Layer 3 of a small transformer language model trained on English Wikipedia (8 layers, counted from 0, width 128).
A neuron adds its activation times its output weights to the MLP's output. To switch it off is to set its activation to zero at one token and run the rest of the model.

Output weights of the MLP neurons that the questions are about. A number n stands for n times 0.0042.
n8: -13 -10 2 0 -28 26 11 15 -6 20 -9 2 0 -6 17 6 -9 -6 -28 1 -7 8 16 -1 -11 19 -3 11 -14 12 18 0 -1 5 13 -11 18 14 -24 8 -1 -6 -3 19 -11 5 -28 10 -15 -2 24 -7 -12 27 3 -27 -5 -11 -4 31 -15 7 -1 13 -7 12 2 -23 11 16 -1 11 25 -3 0 -6 -4 13 -9 -3 32 -23 -17 12 12 8 -6 6 2 -14 -7 -13 19 -8 -9 -14 31 0 -4 0 14 -8 -11 -34 -15 3 5 13 -13 12 5 -1 20 -13 -28 10 -3 -7 10 -33 -6 8 -24 -1 -22 10 1 9
n91: 34 -12 -17 -7 -33 -9 -4 -3 14 25 1 5 0 4 9 13 -7 19 -12 -12 9 -22 29 -18 4 2 18 -9 -7 4 22 -11 -9 -5 -2 2 -7 -4 -15 6 -8 4 -29 11 -19 9 -28 3 -10 4 17 22 -14 -4 -21 -11 -11 -2 1 -7 6 0 16 12 -12 -12 -5 6 0 36 -11 -5 23 -4 11 -9 -12 -8 -7 19 7 0 -12 20 4 11 18 10 -24 10 -4 6 13 -8 0 12 -2 -11 -17 7 13 -14 -13 15 -15 -9 5 -23 -10 33 -9 2 -19 -5 2 10 22 -2 14 -1 -11 40 16 -10 4 7 -14 22
n122: 10 16 6 9 7 -15 0 2 27 -4 -12 0 -6 -28 5 14 12 5 -19 22 12 -13 -5 18 -7 -4 -7 -10 2 13 19 5 15 0 2 -6 -5 -27 -4 4 15 -49 10 19 9 -13 2 -7 -2 -8 2 1 -14 8 9 -17 -9 -8 -3 -15 4 -15 -19 -21 27 0 1 -9 7 -5 -27 34 16 -6 3 3 0 -8 18 -20 2 17 -24 -2 -1 -2 32 -8 2 -11 -18 17 -27 -8 -2 17 1 -6 -2 -5 2 25 31 -5 -5 -6 -15 -23 -7 13 18 12 5 2 13 20 4 -14 9 7 -20 -13 -11 -10 25 -11 7 -9
n124: 7 8 -4 -4 2 17 -2 15 -2 -8 -16 -1 -15 -6 16 -20 -10 -11 9 17 14 -15 -18 -10 0 18 -11 15 1 -19 -10 33 -5 26 21 31 0 8 -4 1 -4 -1 11 6 -18 26 4 -10 3 1 -33 -14 -19 -16 -20 11 -1 21 0 -12 29 -40 31 -9 -5 3 -21 11 14 8 7 -12 7 -1 -6 3 -5 -17 11 2 -13 -9 2 -7 -14 -24 0 18 10 21 11 -2 11 -18 36 -36 16 -9 8 0 4 -23 -5 -21 15 13 14 8 4 -10 4 -2 -10 13 1 -26 24 19 -10 -11 0 -11 22 0 10 -43 7 28
n150: 19 -13 4 17 14 12 3 3 23 -7 -13 -26 -1 -13 -9 -20 -15 18 -3 15 -12 3 -10 -5 -13 22 -9 0 6 -27 31 16 14 -4 12 -8 5 8 -10 2 10 21 12 -11 -6 8 0 4 13 -29 -7 -2 22 28 -2 1 -1 -15 -1 -6 8 25 1 6 0 13 2 -15 12 4 -6 -27 -17 14 11 -22 -1 -10 -7 26 14 -19 -17 3 9 8 13 -10 25 -15 9 4 -17 9 4 27 18 8 -23 1 6 -16 -17 10 14 4 -14 -26 19 -7 20 -24 -3 -17 14 -12 0 -6 19 -7 -14 4 -16 -13 -25 -13 19 -1
n151: 9 8 -10 -21 -23 13 -14 4 -9 8 3 -5 -9 -6 19 -4 9 21 0 5 13 25 6 -9 -2 8 -4 1 7 5 -7 -4 0 -2 -19 -9 -7 -2 -25 -27 -25 -18 -8 24 11 11 -4 -24 4 -3 -3 4 -2 -11 -3 -11 -16 -29 0 12 -13 23 0 -2 25 5 -8 17 15 -8 -26 -20 3 37 14 3 13 20 28 1 5 27 0 -12 7 13 0 -13 -3 -8 21 -12 -14 18 -34 6 -1 16 -4 22 -30 13 6 -7 4 -5 1 1 -10 2 11 -3 -1 0 18 14 11 19 10 -10 -20 -8 -28 -8 10 13 2 -6
n153: -28 -2 -14 3 15 7 -2 -18 -7 -2 24 21 -13 2 28 -19 1 24 3 4 -1 8 11 9 0 22 18 -1 -2 -9 -3 -2 -12 -10 -27 -2 2 -16 -16 2 9 -19 -13 8 12 13 -24 -14 -6 12 -2 10 8 -5 -1 -23 1 16 10 5 3 13 -3 -4 18 10 -12 1 -18 -3 -30 -2 -8 27 0 7 9 3 -11 0 -4 11 22 -19 4 3 9 7 2 9 -17 16 -2 -9 -1 -2 27 7 -1 -7 -28 7 -8 -17 -32 -12 8 -18 17 2 -8 15 -1 -1 10 27 -2 -10 5 3 -20 -8 -5 1 -13 28 -11 10
n193: 29 -20 -7 9 -5 -5 23 1 -6 -3 -10 11 -12 -14 15 -5 1 -14 -12 8 9 1 0 -32 -5 4 -12 -22 -12 8 21 1 10 -12 -5 8 1 -5 10 -16 5 20 -8 -21 -3 14 -5 -25 14 3 3 -15 21 25 37 3 -5 8 20 -1 33 2 -16 -13 2 6 -16 20 23 -5 1 4 -11 -13 11 0 7 8 -12 -10 20 17 -4 -1 3 -15 5 -22 -4 -18 10 1 10 8 -2 6 -17 3 6 -19 23 -8 -13 -4 9 -4 -10 -1 -7 -20 -8 5 12 -8 -7 2 16 -12 -17 -11 21 7 -15 10 21 13 7 0
n307: -8 14 -15 0 -11 1 -7 -13 16 -11 -29 14 0 4 0 8 -13 7 -35 -2 -8 -2 7 3 3 5 -2 -5 22 2 20 -2 -6 5 -21 -1 11 4 0 4 1 7 -7 1 -9 -12 11 22 -3 40 3 15 0 -1 5 -15 -1 -7 -11 0 2 1 4 -6 -16 -5 2 5 12 -6 -2 -9 4 9 -4 4 -2 -29 10 8 -8 0 0 -17 6 -29 -19 14 -6 -5 2 -5 0 -16 -7 9 11 0 4 -5 -6 27 -4 -4 7 11 -13 95 -5 6 -2 -7 54 0 -2 -3 -4 -13 -17 14 15 -23 -16 -3 -17 0 6 1
n359: 9 -5 -17 -2 -11 -28 -10 -7 5 -13 -3 3 -6 -22 22 33 17 -5 -5 15 6 11 12 25 6 18 -3 -9 -20 -5 16 17 -20 -20 -18 -3 -9 12 -13 3 10 25 3 9 4 -17 2 5 -6 -12 8 15 25 -13 7 0 -28 16 3 8 9 -14 -9 -18 -8 5 -20 -17 31 -23 7 19 -22 44 -31 23 -12 0 -20 -10 9 1 2 -3 13 28 21 -15 19 -35 0 -18 -7 -3 -11 3 12 -9 12 -11 -22 -4 11 -4 1 -4 -7 -31 -2 32 -12 12 -19 1 14 -3 -8 -7 14 9 15 -8 14 -23 14 24 -18 -3
n374: -13 -18 -14 7 9 18 -23 -12 22 0 20 -22 -3 2 -4 -18 -17 5 -21 -1 -3 25 10 6 8 11 -20 0 7 -9 5 -20 0 6 4 -5 -13 -11 7 -23 20 20 -10 8 -1 -8 15 -11 8 -19 7 -13 -14 42 -27 6 15 -1 27 -22 -19 16 -10 21 19 7 -4 13 1 5 -1 1 7 0 -5 9 -19 11 12 4 2 -19 -15 0 20 -1 3 13 28 -2 4 19 31 10 13 -14 -12 0 -15 -10 -11 -2 -20 19 19 -25 3 6 -7 -15 3 -8 15 -5 -18 -6 0 -11 -9 11 -8 18 -3 3 -4 2 16 -32
n401: 13 32 22 4 13 4 1 23 -2 13 3 14 -16 -4 17 13 -2 -8 -12 -11 -20 -17 -19 2 2 19 -7 -14 -4 9 1 -7 -2 27 -3 19 19 -27 -12 8 -22 2 9 -4 13 -2 3 26 -31 7 -2 20 -37 -16 28 -15 -3 14 -22 0 -1 0 -1 -27 -13 -11 -22 11 -4 25 34 16 39 -3 -16 3 -14 -5 3 2 -3 -1 -17 -10 6 -4 -15 -20 -13 9 -17 0 6 -8 -6 -17 18 4 7 26 -4 25 -9 -19 12 7 -13 -2 0 -12 -16 34 -9 -21 7 4 -27 11 -5 2 -15 -12 -34 5 21 14 -3 -8
n422: 8 2 22 15 22 7 -5 -12 13 2 -17 -1 -12 2 3 10 -1 6 9 0 2 4 11 0 6 -2 -12 -35 8 17 -1 -3 3 9 -18 5 17 1 -5 2 -25 17 21 -12 -15 -12 -3 15 5 1 -8 -12 -11 -16 -4 -15 0 -12 9 6 11 -32 -27 10 -11 -17 -21 -2 -17 0 14 15 3 -21 0 -11 17 -15 7 -14 14 3 -8 16 14 5 -12 -17 5 -5 8 15 24 -11 16 1 41 -29 2 -5 -9 -4 -6 13 7 7 0 -3 -6 -9 21 7 -21 10 -12 -3 -3 -5 -10 19 -4 -6 3 28 0 -11 -9 3
n476: 20 -29 -22 1 -13 -2 -3 18 7 -21 -13 -10 7 26 -5 -28 -1 8 4 26 8 20 -18 -22 -14 8 2 19 -3 -14 15 -27 17 9 0 6 23 5 26 -6 -18 -25 -2 -2 0 -3 -20 -27 -16 22 13 -7 16 23 -19 -13 9 -4 12 -14 18 -29 4 -12 8 6 -25 17 -3 12 -4 -10 30 -6 -6 9 -4 -2 -18 18 -8 0 -2 11 -8 17 20 9 -7 19 19 6 -19 14 -28 -2 0 29 1 -14 0 12 7 -16 -21 -11 3 -18 -19 -3 -24 -2 -12 -25 14 2 1 -8 5 24 -20 -5 -13 9 -2 21 27 36
n492: 6 -12 14 -3 -9 -5 -8 19 12 -27 26 -19 21 23 3 -4 -11 -42 -29 -13 -17 7 14 -4 31 34 -15 -2 -5 32 -10 -21 -29 -10 8 23 0 11 -12 -23 21 -17 12 -2 -3 -14 -1 16 6 7 1 -14 9 2 44 0 -41 21 -9 -14 8 3 10 20 0 -17 5 7 -8 -6 8 8 -2 4 4 -16 0 34 6 -7 5 12 5 -8 18 -2 14 0 -1 7 -2 13 -14 -5 6 9 -15 4 -8 -9 -13 -14 3 5 21 4 -46 -7 7 -12 -16 13 4 -15 -6 44 -18 -31 8 0 2 -7 22 10 5 5 -10 -2
n503: 2 16 4 -2 2 -16 30 6 -7 1 2 10 -9 -5 18 7 21 -28 -25 -1 -1 -2 9 -10 13 -14 8 17 -21 -3 33 0 4 8 1 -18 -21 -5 -5 10 5 -10 -3 -20 21 -8 -19 -9 2 13 17 -16 9 -4 3 -19 -19 6 -20 -8 -8 24 5 -7 -13 -4 3 -16 1 9 -1 6 13 -11 4 -10 -10 6 3 0 -3 15 -12 -5 -16 -17 -20 4 -9 -9 15 -11 -16 -11 -27 10 12 2 7 -7 13 7 -4 11 14 -16 2 25 13 21 18 -9 11 4 -20 9 -7 11 -4 12 19 -4 19 -11 0 5 -22 0

Each question names a token from some text and the token that comes next. It shows the activations a of the neurons there, in the order above. A number n stands for n times 0.058.

Then comes g, the gradient of the next token's log-probability with respect to the MLP's output, scaled to length 1. A neuron's effect is roughly proportional to its activation times (output weights . g). A number n stands for n times 0.0044.

" 0", then "–2"
a: 3 -1 -2 -3 -2 -3 0 0 -1 -2 -1 -3 24 -1 -1 -3
g: 21 -4 4 6 -14 -39 28 -14 -6 -19 -8 5 -24 -18 -23 13 -23 10 -12 -2 -3 10 -2 -50 22 25 11 -10 14 -11 5 1 48 -12 31 -19 -10 -45 26 3 -32 -13 -10 -7 -38 8 26 -6 -16 -8 -15 -23 16 -14 7 44 -11 -9 23 12 17 -1 -21 -17 48 21 -15 34 8 36 5 -39 -2 -11 16 -32 10 23 -14 16 -7 3 -13 -12 -45 33 15 0 9 15 3 -13 -9 -7 -2 19 -7 4 -29 0 16 -35 -7 -4 11 5 -2 -24 8 11 -8 -17 -9 28 -12 11 33 -7 12 8 31 10 35 28 -12 -19 38 -17
Switching off which neuron hurts the next token most? n401

",", then " C"
a: -3 -3 -2 4 0 -2 -3 -3 -2 2 -3 0 -2 -3 -3 -3
g: 39 -20 -18 -15 -4 -9 40 -11 13 -9 -9 -12 -37 7 4 22 -19 0 -8 -26 28 19 4 0 -39 -13 24 6 -36 -5 14 -4 12 -31 9 6 2 23 16 -32 -13 15 5 -18 -19 3 22 -41 20 -2 14 -6 11 25 14 8 13 30 -19 -6 13 -18 -7 -2 -31 -2 -13 35 -7 -21 17 -2 -20 13 14 0 11 1 -28 -25 -41 39 20 -7 -2 14 -34 -26 37 -24 12 19 -51 7 27 32 10 33 -21 -6 -20 -24 33 8 5 8 23 9 -11 24 9 38 6 -32 13 -14 -16 -3 -6 -8 -5 17 10 -20 -28 22 20 -12
Which neuron, switched off, raises the next token's probability most? n193

" Ke", then "s"
a: -2 -2 -2 0 0 -3 -3 0 -1 -1 3 -3 -3 0 9 -1
g: 44 11 -3 31 12 -6 12 -34 9 2 -12 -1 -4 -22 34 15 16 -13 -25 24 41 36 0 17 -7 -2 -19 0 29 21 -18 -5 -6 -20 -3 5 -23 -14 10 -26 -8 -5 -2 -11 1 -6 -17 25 -14 -37 -17 -11 22 -34 3 22 -35 10 -6 -17 -20 37 13 -2 20 13 -29 -15 -6 -43 -26 23 21 15 3 4 43 -17 -6 -7 -17 16 7 -13 7 22 19 -4 -37 -13 24 29 -14 -14 21 5 -22 -27 30 -6 -1 -19 19 15 5 -5 8 9 -43 -43 -2 -2 3 -4 -3 25 -2 -41 24 -16 14 42 8 21 -11 -30 8 17
Switching off which neuron hurts the next token most? n492

" 8", then "18"
a: 4 -1 -3 -3 0 -2 -3 -1 0 -3 0 0 -3 -3 -1 2
g: -1 -23 11 13 1 -11 -15 3 8 18 -14 19 -8 2 27 -6 2 -4 -12 -6 -19 -9 42 0 -59 -14 24 36 4 -8 -35 -41 -8 14 0 -26 -14 -16 0 -24 39 19 -13 -7 -4 -4 -1 49 13 -11 -12 -10 -37 -11 4 11 3 25 9 1 -26 0 -14 29 1 -11 17 -6 23 -4 -4 12 47 24 -54 0 -26 2 14 -17 -5 -14 2 -9 -7 -29 20 -29 6 25 -5 -5 27 14 -21 -10 7 -38 26 -13 28 16 2 -35 28 -22 3 21 0 20 -5 -7 36 19 -4 32 -16 -22 4 -15 23 -18 3 42 17 17 -12 -18
Which two neurons, each switched off alone, lower its probability most, in order? n8, n476

"N", then "ak"
a: -3 -3 15 -1 0 -3 -3 -1 -2 -3 -2 -3 -1 0 0 -1
g: 0 15 14 -32 -5 18 14 -20 0 5 23 -4 -25 -25 -19 22 30 -13 -19 -3 2 -20 -14 -23 -8 13 15 -7 33 -8 16 34 -12 5 13 -10 -30 -30 -7 -35 -29 -17 14 36 -7 -1 34 -5 5 -12 -20 47 3 -14 1 32 -3 -8 -3 19 -44 23 14 -8 11 2 -14 12 16 -5 -20 27 -5 1 26 27 -1 23 26 -1 41 21 28 -14 8 -23 -15 2 -13 -30 34 24 -20 -30 -27 0 10 22 -3 -14 -21 -24 27 -21 -18 -8 -7 -29 -40 22 33 11 -21 19 10 -8 7 -44 25 -20 -10 17 -6 -8 3 14 29 -16
Switching off which neuron hurts the next token most? n122

" Mor", then "ton"
a: 0 -1 -2 -2 0 -1 15 -3 0 0 0 0 -1 0 -3 -3
g: 2 21 -34 -9 -13 -8 10 5 4 -1 -10 10 11 4 26 18 -30 21 -23 -27 26 30 -3 -15 -16 28 2 -31 -30 -8 22 -25 -20 -10 -1 -15 4 10 14 -5 1 11 -13 21 28 6 0 -11 0 12 -34 -32 11 7 31 32 -20 -8 -2 -29 17 30 -15 42 -22 0 -21 -6 -11 14 -24 38 -17 16 3 42 5 -22 21 9 -14 -7 2 49 -1 -6 18 -23 -22 -7 -7 18 -17 25 8 -3 16 -33 13 -21 -14 10 7 15 -20 9 -30 14 -31 -13 11 -13 3 7 35 11 -9 -39 37 35 8 -26 26 -43 23 -23 4 -23
Which two neurons, each switched off alone, lower its probability most, in order? n153, n124

"==", then "N"
a: 0 -3 0 0 0 -3 -1 -2 13 -2 -3 -1 -2 2 -2 -2
g: 1 -25 1 13 -28 1 0 -10 -9 -12 -1 -1 13 -7 14 12 -36 12 1 2 -24 -14 -19 -1 14 -31 -7 22 37 31 5 2 7 4 -1 13 -24 13 -48 15 -25 31 -57 16 27 10 51 26 -10 -12 24 6 -15 5 28 -11 -3 14 -9 24 12 -42 27 10 3 7 19 -31 11 -38 -21 19 -6 18 -29 -12 31 -7 1 -11 0 22 -3 -24 35 -4 12 24 29 -22 -19 15 28 13 14 4 -23 9 -11 15 22 6 2 -49 -9 13 -2 -18 -20 -13 -32 -19 8 -13 8 41 2 -2 -46 -14 16 10 8 -25 -6 12 -5 -2
Switching off which neuron hurts the next token most? n307

"mate", then "ur"
a: -2 -1 0 0 -3 0 0 26 -2 2 -2 -3 -1 -1 -2 0
g: -14 -2 2 4 18 -1 -5 17 -6 12 35 31 20 18 32 -12 25 -20 -3 -14 -23 23 6 -42 -1 -24 26 2 -35 -22 -15 1 -15 32 -7 12 10 24 0 24 -11 -19 -2 -14 -4 16 -8 -7 19 -4 -41 -6 4 -3 2 -21 -7 25 -9 -24 9 -20 -21 -13 -8 20 -34 15 3 -26 -11 9 -5 7 4 11 13 8 55 28 -5 49 -21 -6 -21 -44 17 10 -14 -5 20 10 16 -8 0 -16 12 -30 28 -20 37 17 -12 -13 0 -8 -17 12 20 -18 12 27 16 -37 -9 -14 13 -24 -21 39 20 -2 -10 -10 49 -21 -15 -45
Switching off which neuron hurts the next token most? n193

"k", then "de"
a: -2 0 -2 -2 0 0 7 -2 -1 29 -1 -3 -3 -1 0 -2
g: 2 -1 2 4 -13 38 -4 -11 10 20 41 21 -19 2 4 -47 32 16 -32 9 6 -29 -9 -16 -22 -18 -17 52 -5 -5 -24 0 26 18 -17 8 24 12 -18 -7 20 4 5 16 -12 -21 1 27 0 5 -5 11 13 16 -31 -31 -3 33 -1 -46 -25 -21 -47 24 2 -12 -9 18 23 -47 -13 10 -16 23 -4 30 -27 8 51 5 -20 1 17 10 4 -43 15 4 -20 -11 3 16 -9 5 2 9 32 0 23 0 -11 16 6 2 8 12 7 4 12 -33 11 -15 12 -24 12 -3 -5 -33 -41 -6 -13 -20 -11 10 -9 24 28 15
Which neuron, switched off, raises the next token's probability most? n359

"s", then ","
a: -2 0 18 -2 0 15 -1 0 -3 -3 8 -1 -2 -3 -1 -2
g: 12 14 -4 16 -5 -9 4 1 -15 0 -34 14 16 16 22 -27 -9 -3 33 -10 22 -22 9 -39 20 26 -27 -24 70 -25 -14 16 6 25 -4 -1 13 -17 -18 -20 8 -23 6 11 25 5 15 14 33 -36 -25 -11 2 -7 -2 -9 -29 -12 -17 33 -11 -11 9 13 -2 -4 -2 19 -10 20 -12 6 -25 -11 6 -29 23 -23 35 16 -6 -12 -7 -4 -15 13 27 -20 -5 35 -20 -14 21 39 25 -42 6 -5 6 13 15 32 -16 12 -50 -4 38 11 -23 13 -25 1 3 18 -20 -1 -17 8 -3 19 -29 -32 -23 -7 -6 -11 16 29
Switching off which neuron hurts the next token most? n151

" ", then "field"
a: -3 -2 -3 13 0 11 -3 0 -2 0 -3 0 -2 7 0 -1
g: 6 -6 26 19 -4 6 10 23 2 13 -43 34 33 12 13 -20 28 -10 12 8 19 15 7 8 -27 -24 -12 10 24 -11 -21 -9 -11 2 1 -34 5 -38 24 -10 -9 -2 13 1 -7 -9 32 2 6 2 -5 0 25 11 -27 6 -11 -44 3 1 14 -21 -47 5 24 -3 -8 -34 6 27 6 -1 -25 3 -5 -31 0 11 7 1 13 -25 10 -33 24 -9 4 -18 -38 39 40 11 2 31 -7 -4 -26 -7 3 -38 -3 -2 24 -11 -20 1 32 8 -6 20 -20 -26 -10 -27 24 -23 8 43 35 12 -38 -23 16 -31 21 -11 7 29
Which two neurons, each switched off alone, lower its probability most, in order? n476, n151

"-", then "h"
a: -1 -3 0 -3 0 -3 -3 -3 -3 0 -1 -1 -3 -2 -2 1
g: -15 20 9 4 9 26 -18 -5 -34 -3 -4 -14 -7 14 -8 -6 44 -9 9 39 10 49 23 8 9 3 -36 -14 -17 -14 21 37 12 6 27 15 34 -63 19 17 16 -27 -22 -51 18 -11 -25 -6 2 12 2 11 -16 -2 -37 -2 -8 -26 58 -15 1 0 -14 6 3 21 -1 24 -16 -12 -17 -5 -4 17 -7 20 -6 14 31 18 10 -3 -10 20 -25 3 -14 15 40 7 2 -13 10 -15 -15 -32 -10 -12 16 -28 6 -7 -13 -30 -12 21 20 3 -6 3 0 28 -14 -28 10 12 -9 -18 25 -29 -1 15 -36 -6 -23 13 -19 5
Which neuron, switched off, raises the next token's probability most? n153

" Pat", then "ra"
a: 0 0 0 -1 -1 -1 1 12 0 -1 -2 0 -2 0 -2 -3
g: 1 -6 63 -14 3 -22 -6 5 8 -2 22 1 -35 -7 20 12 12 -10 -14 16 -12 -12 0 45 19 31 -2 -18 -23 -3 3 -36 -22 33 -12 18 0 -22 -4 -22 -7 0 -3 -2 -15 7 6 7 -20 -2 -5 -17 -24 34 -11 5 -42 10 18 -52 22 3 18 -7 -12 29 13 -12 10 7 24 -19 25 6 1 -17 -8 -50 -29 4 20 18 25 6 -1 0 39 17 -1 -3 50 13 9 -31 1 -24 -40 -6 -15 -3 23 11 6 14 -1 18 -2 21 -1 -11 -3 -49 17 1 6 -6 -11 -5 2 -30 6 25 -29 17 -23 26 26 -27
Switching off which neuron hurts the next token most? n193

" January", then " |"
a: 14 0 -2 0 0 -3 1 0 0 0 -3 -3 1 -2 -1 2
g: -27 7 39 13 4 -18 31 25 -31 -13 -31 -21 -16 -14 30 -1 -17 -13 8 24 -10 19 -20 -6 -7 -4 21 5 18 -26 -43 22 -15 3 27 -12 26 -1 -23 0 44 12 -23 -20 -18 -22 16 -15 40 -16 13 7 9 -35 -4 4 -8 5 -19 -36 6 13 -11 -11 -15 3 -7 17 6 -9 4 0 32 -11 3 -35 -8 10 18 -8 -12 -11 16 -15 39 6 30 -14 24 -20 -33 -37 4 8 13 6 -24 1 -3 16 26 -20 32 0 5 22 12 -11 -15 0 18 -21 41 -5 -16 -5 -5 13 43 -4 24 9 -41 -41 -7 36 20 14
Switching off which neuron hurts the next token most? n8

" Th", then "ai"
a: -1 0 -1 0 0 -3 -3 0 0 -1 13 -2 -3 -2 0 -1
g: -6 30 -1 22 52 -7 -6 -18 -24 -20 -20 2 3 -31 -10 11 -26 8 15 -27 16 -10 -9 0 -12 -4 2 -2 20 -23 -33 -60 37 -3 -3 15 -6 -27 16 -46 11 -35 23 6 -5 2 16 -9 27 6 -36 9 4 10 5 21 -33 -35 38 -5 3 -7 -13 9 17 -4 16 1 -2 38 -48 18 20 -3 23 15 -14 18 -1 7 16 -6 46 8 11 13 24 -19 -1 1 23 -13 1 -20 31 3 -28 -13 -11 7 15 6 -22 -6 4 15 -28 -19 -28 -17 -2 -12 -7 55 28 -1 17 2 -4 15 14 -11 -16 13 4 -17 19 -16
Switching off which neuron hurts the next token most? n374

"al", then "ity"
a: -2 0 -3 0 0 -1 -2 0 -1 1 0 0 -3 -2 0 9
g: 47 32 0 6 -10 2 -20 -10 -29 -5 40 -29 -23 -19 3 -15 31 21 12 -10 8 11 -19 -25 30 -28 1 -11 -14 22 -31 -3 11 11 17 26 16 12 7 -14 30 -29 1 9 -36 8 -34 12 -1 11 9 -17 -18 -11 5 18 -22 32 -5 2 11 -14 9 21 8 -18 1 19 -31 -12 -17 -4 11 -1 -1 3 23 29 -9 7 -6 -33 -15 -7 46 19 4 -14 -7 12 -40 -15 -18 -32 8 -7 43 31 31 14 25 -19 -9 -10 3 -17 0 -16 25 -4 47 7 6 18 -29 19 -22 1 -3 21 21 -40 -4 -40 -1 -3 -18 -23
Switching off which neuron hurts the next token most? n503

"\n", then "\n"
a: -1 -3 -3 -3 0 -2 -2 -1 80 5 9 -3 -3 2 -2 0
g: -6 41 -15 -12 0 17 5 3 4 18 -7 -21 5 -9 15 9 7 -18 1 15 -3 4 17 -26 -37 10 -12 -3 -9 -43 -16 -28 6 -8 -21 4 -3 -5 -12 21 -4 -88 -18 -4 17 -13 -26 -6 7 21 17 -9 11 -38 3 -10 41 -4 15 13 8 0 34 8 -12 1 5 -28 5 46 -25 19 30 -2 20 13 26 -14 -36 -28 30 24 29 6 14 -7 -33 -16 6 -32 -6 -4 23 6 27 -8 0 -7 30 -21 -6 22 14 -9 -1 0 8 16 10 33 -8 -16 -6 2 10 13 2 -31 -14 25 -31 10 -16 20 21 3 -41 24
Switching off which neuron hurts the next token most? n307

" |", then " 0"
a: 6 -2 0 -3 -1 -3 0 -2 6 -3 3 -1 -3 -2 -3 -2
g: -48 -1 13 -53 11 15 5 1 -23 -21 12 20 -15 13 15 -5 -49 25 -31 -30 0 21 27 4 32 40 8 -3 -17 3 -6 8 5 2 39 -17 -42 -9 -4 18 -16 4 -14 14 12 40 -2 1 2 -14 31 4 3 -10 -16 -1 9 4 -5 -21 10 9 -21 35 32 -1 -18 -35 5 7 31 4 -25 23 -17 33 -10 -22 -20 -4 -9 16 30 -12 -9 -6 -3 -4 -4 -13 -7 12 -12 -15 0 -1 -20 -16 7 6 -3 -35 -26 -7 -1 -5 39 3 -46 24 -23 25 0 21 -9 32 21 37 4 6 11 10 16 11 -40 24 -19 -15
Switching off which neuron hurts the next token most? n8

"ron", then "man"
a: -1 -1 0 0 -2 -1 -3 -3 -1 -3 -3 8 1 0 -1 -2
g: 4 -16 10 -2 -30 3 -3 -25 8 13 26 12 12 -10 36 -4 31 3 -9 32 0 -35 -32 28 -22 -23 -54 -26 4 -42 6 25 33 11 -10 -22 -25 48 -9 -11 14 28 -31 26 -27 -31 -9 17 8 16 9 9 -4 0 13 -18 -26 12 -16 -26 24 27 -8 29 -7 25 -14 2 29 -27 14 5 29 2 -22 22 -36 21 -2 -13 19 -31 -1 17 -8 -23 4 6 -21 8 -17 5 2 -26 -13 49 25 2 -21 -15 -5 13 26 -17 -10 20 3 12 13 -17 14 25 7 -18 6 -14 -2 22 -19 15 -21 4 -8 24 -12 -18 -3 0
Which neuron, switched off, raises the next token's probability most? n359

"90", then "'"
a: -3 -2 -3 -2 0 -2 -3 -1 0 -2 0 0 14 -2 -3 -2
g: 11 -27 -14 -3 -23 9 14 -9 5 -27 43 4 -5 -16 -38 1 -1 -10 16 19 4 5 -18 23 23 -9 -35 -22 12 12 13 6 -11 18 27 -1 16 30 39 -16 -12 -18 31 31 -15 20 -21 -5 -4 9 10 46 9 2 -2 -19 -18 -15 -3 36 27 -45 -12 -52 21 -20 -8 5 11 -8 -30 9 -5 -33 33 11 17 20 22 22 -12 10 -14 -4 -17 49 -29 19 -6 -28 13 13 -2 9 -16 -2 27 -14 12 5 -3 10 36 -13 -11 27 5 -30 -7 -16 -14 2 -4 -47 9 11 -12 -25 -10 15 -37 9 15 -27 -22 8 9 -1
Switching off which neuron hurts the next token most? n422

"an", then "tic"
a: -1 0 -1 -2 0 -3 2 -2 0 -2 -3 -1 -2 0 -1 -3
g: -9 -36 18 -23 -11 18 -5 -8 -1 1 -34 7 8 18 2 20 -3 22 -24 -17 9 -10 -14 30 -12 -4 -41 24 13 34 -21 7 6 0 -27 -21 -13 11 20 -42 -44 -5 -16 12 31 -10 -30 -7 -3 20 -24 -11 26 -17 9 18 18 6 -2 54 14 -8 -24 14 30 -7 -23 6 16 -16 -27 -22 37 15 8 12 23 0 -4 5 -8 6 -6 -8 0 19 10 -18 -44 -46 -5 -24 29 20 8 44 56 -5 -20 -12 -19 13 -5 17 19 -5 -23 0 -31 4 -8 30 3 -14 20 -16 31 -1 6 2 -4 -14 19 10 8 17 -10 -13
Which neuron, switched off, raises the next token's probability most? n151

" 4", then "–1"
a: 3 -1 -3 -2 -1 0 0 0 -1 -1 0 -3 -3 -1 0 -2
g: 22 -12 12 8 -5 -13 41 16 7 -8 7 3 -17 26 0 8 -32 15 0 -8 -10 22 0 -29 26 1 27 -9 -1 -12 7 -2 19 -52 37 -50 -3 -28 8 1 -9 -29 -5 16 -28 11 10 -16 -6 21 -27 -33 20 -1 -11 26 -16 -11 -5 32 3 -11 -15 -24 -7 9 -23 32 31 20 -10 -35 7 -5 22 25 23 -6 -16 14 -9 22 6 -1 -62 37 3 -5 -7 -6 21 0 -3 -3 -8 -5 -8 -10 -31 -3 16 -4 -7 7 10 -7 20 -9 -17 10 -25 3 -26 20 -3 13 30 3 35 -14 -8 22 62 1 -16 -42 20 -19
Switching off which neuron hurts the next token most? n401

" |", then " P"
a: 7 -2 0 -1 0 -2 -1 -1 0 -3 -2 0 -2 -1 -1 26
g: -21 18 5 39 -17 -21 18 24 10 10 19 -38 -11 19 30 17 30 18 -23 30 -12 -21 7 25 -28 41 -12 5 -41 -11 14 7 9 -15 -11 18 -7 21 23 -15 20 -2 -15 -32 -17 -17 -23 -2 -25 -26 2 3 -21 15 14 7 17 -20 5 -5 26 11 25 -1 -21 33 -2 4 -13 -13 39 -14 -19 24 -9 0 9 -39 21 -30 -1 -17 3 -21 -9 8 -11 -3 -9 -12 -2 5 -22 -9 -37 8 31 -22 -18 28 -11 -25 14 -1 7 8 12 7 -21 7 44 10 -3 -20 -26 18 -28 16 -35 18 11 12 -2 16 -14 43 29 -41
Switching off which neuron hurts the next token most? n503

" Ch", then "amp"
a: -3 0 1 -1 0 2 -2 -3 0 -1 -2 -2 -3 -3 -1 -3
g: -29 -30 6 5 25 7 10 34 4 4 -34 2 40 10 24 -27 -25 21 10 -25 -17 21 -19 22 0 -26 4 49 -36 3 -10 11 9 -39 13 -49 -7 18 12 1 5 3 1 -51 2 -18 -35 -4 -20 22 0 2 -20 10 15 -26 27 2 -9 -1 -1 -14 1 -6 -23 24 -43 6 8 27 -22 -14 15 -17 32 8 15 -5 -20 -5 14 16 5 -26 -6 13 11 -43 25 22 -1 6 0 -6 -13 6 5 47 -28 -9 1 14 0 36 -33 -8 2 17 -28 12 31 25 -7 5 -13 -17 -31 16 16 19 10 -2 4 17 -8 -7 18 13
Which neuron, switched off, raises the next token's probability most? n476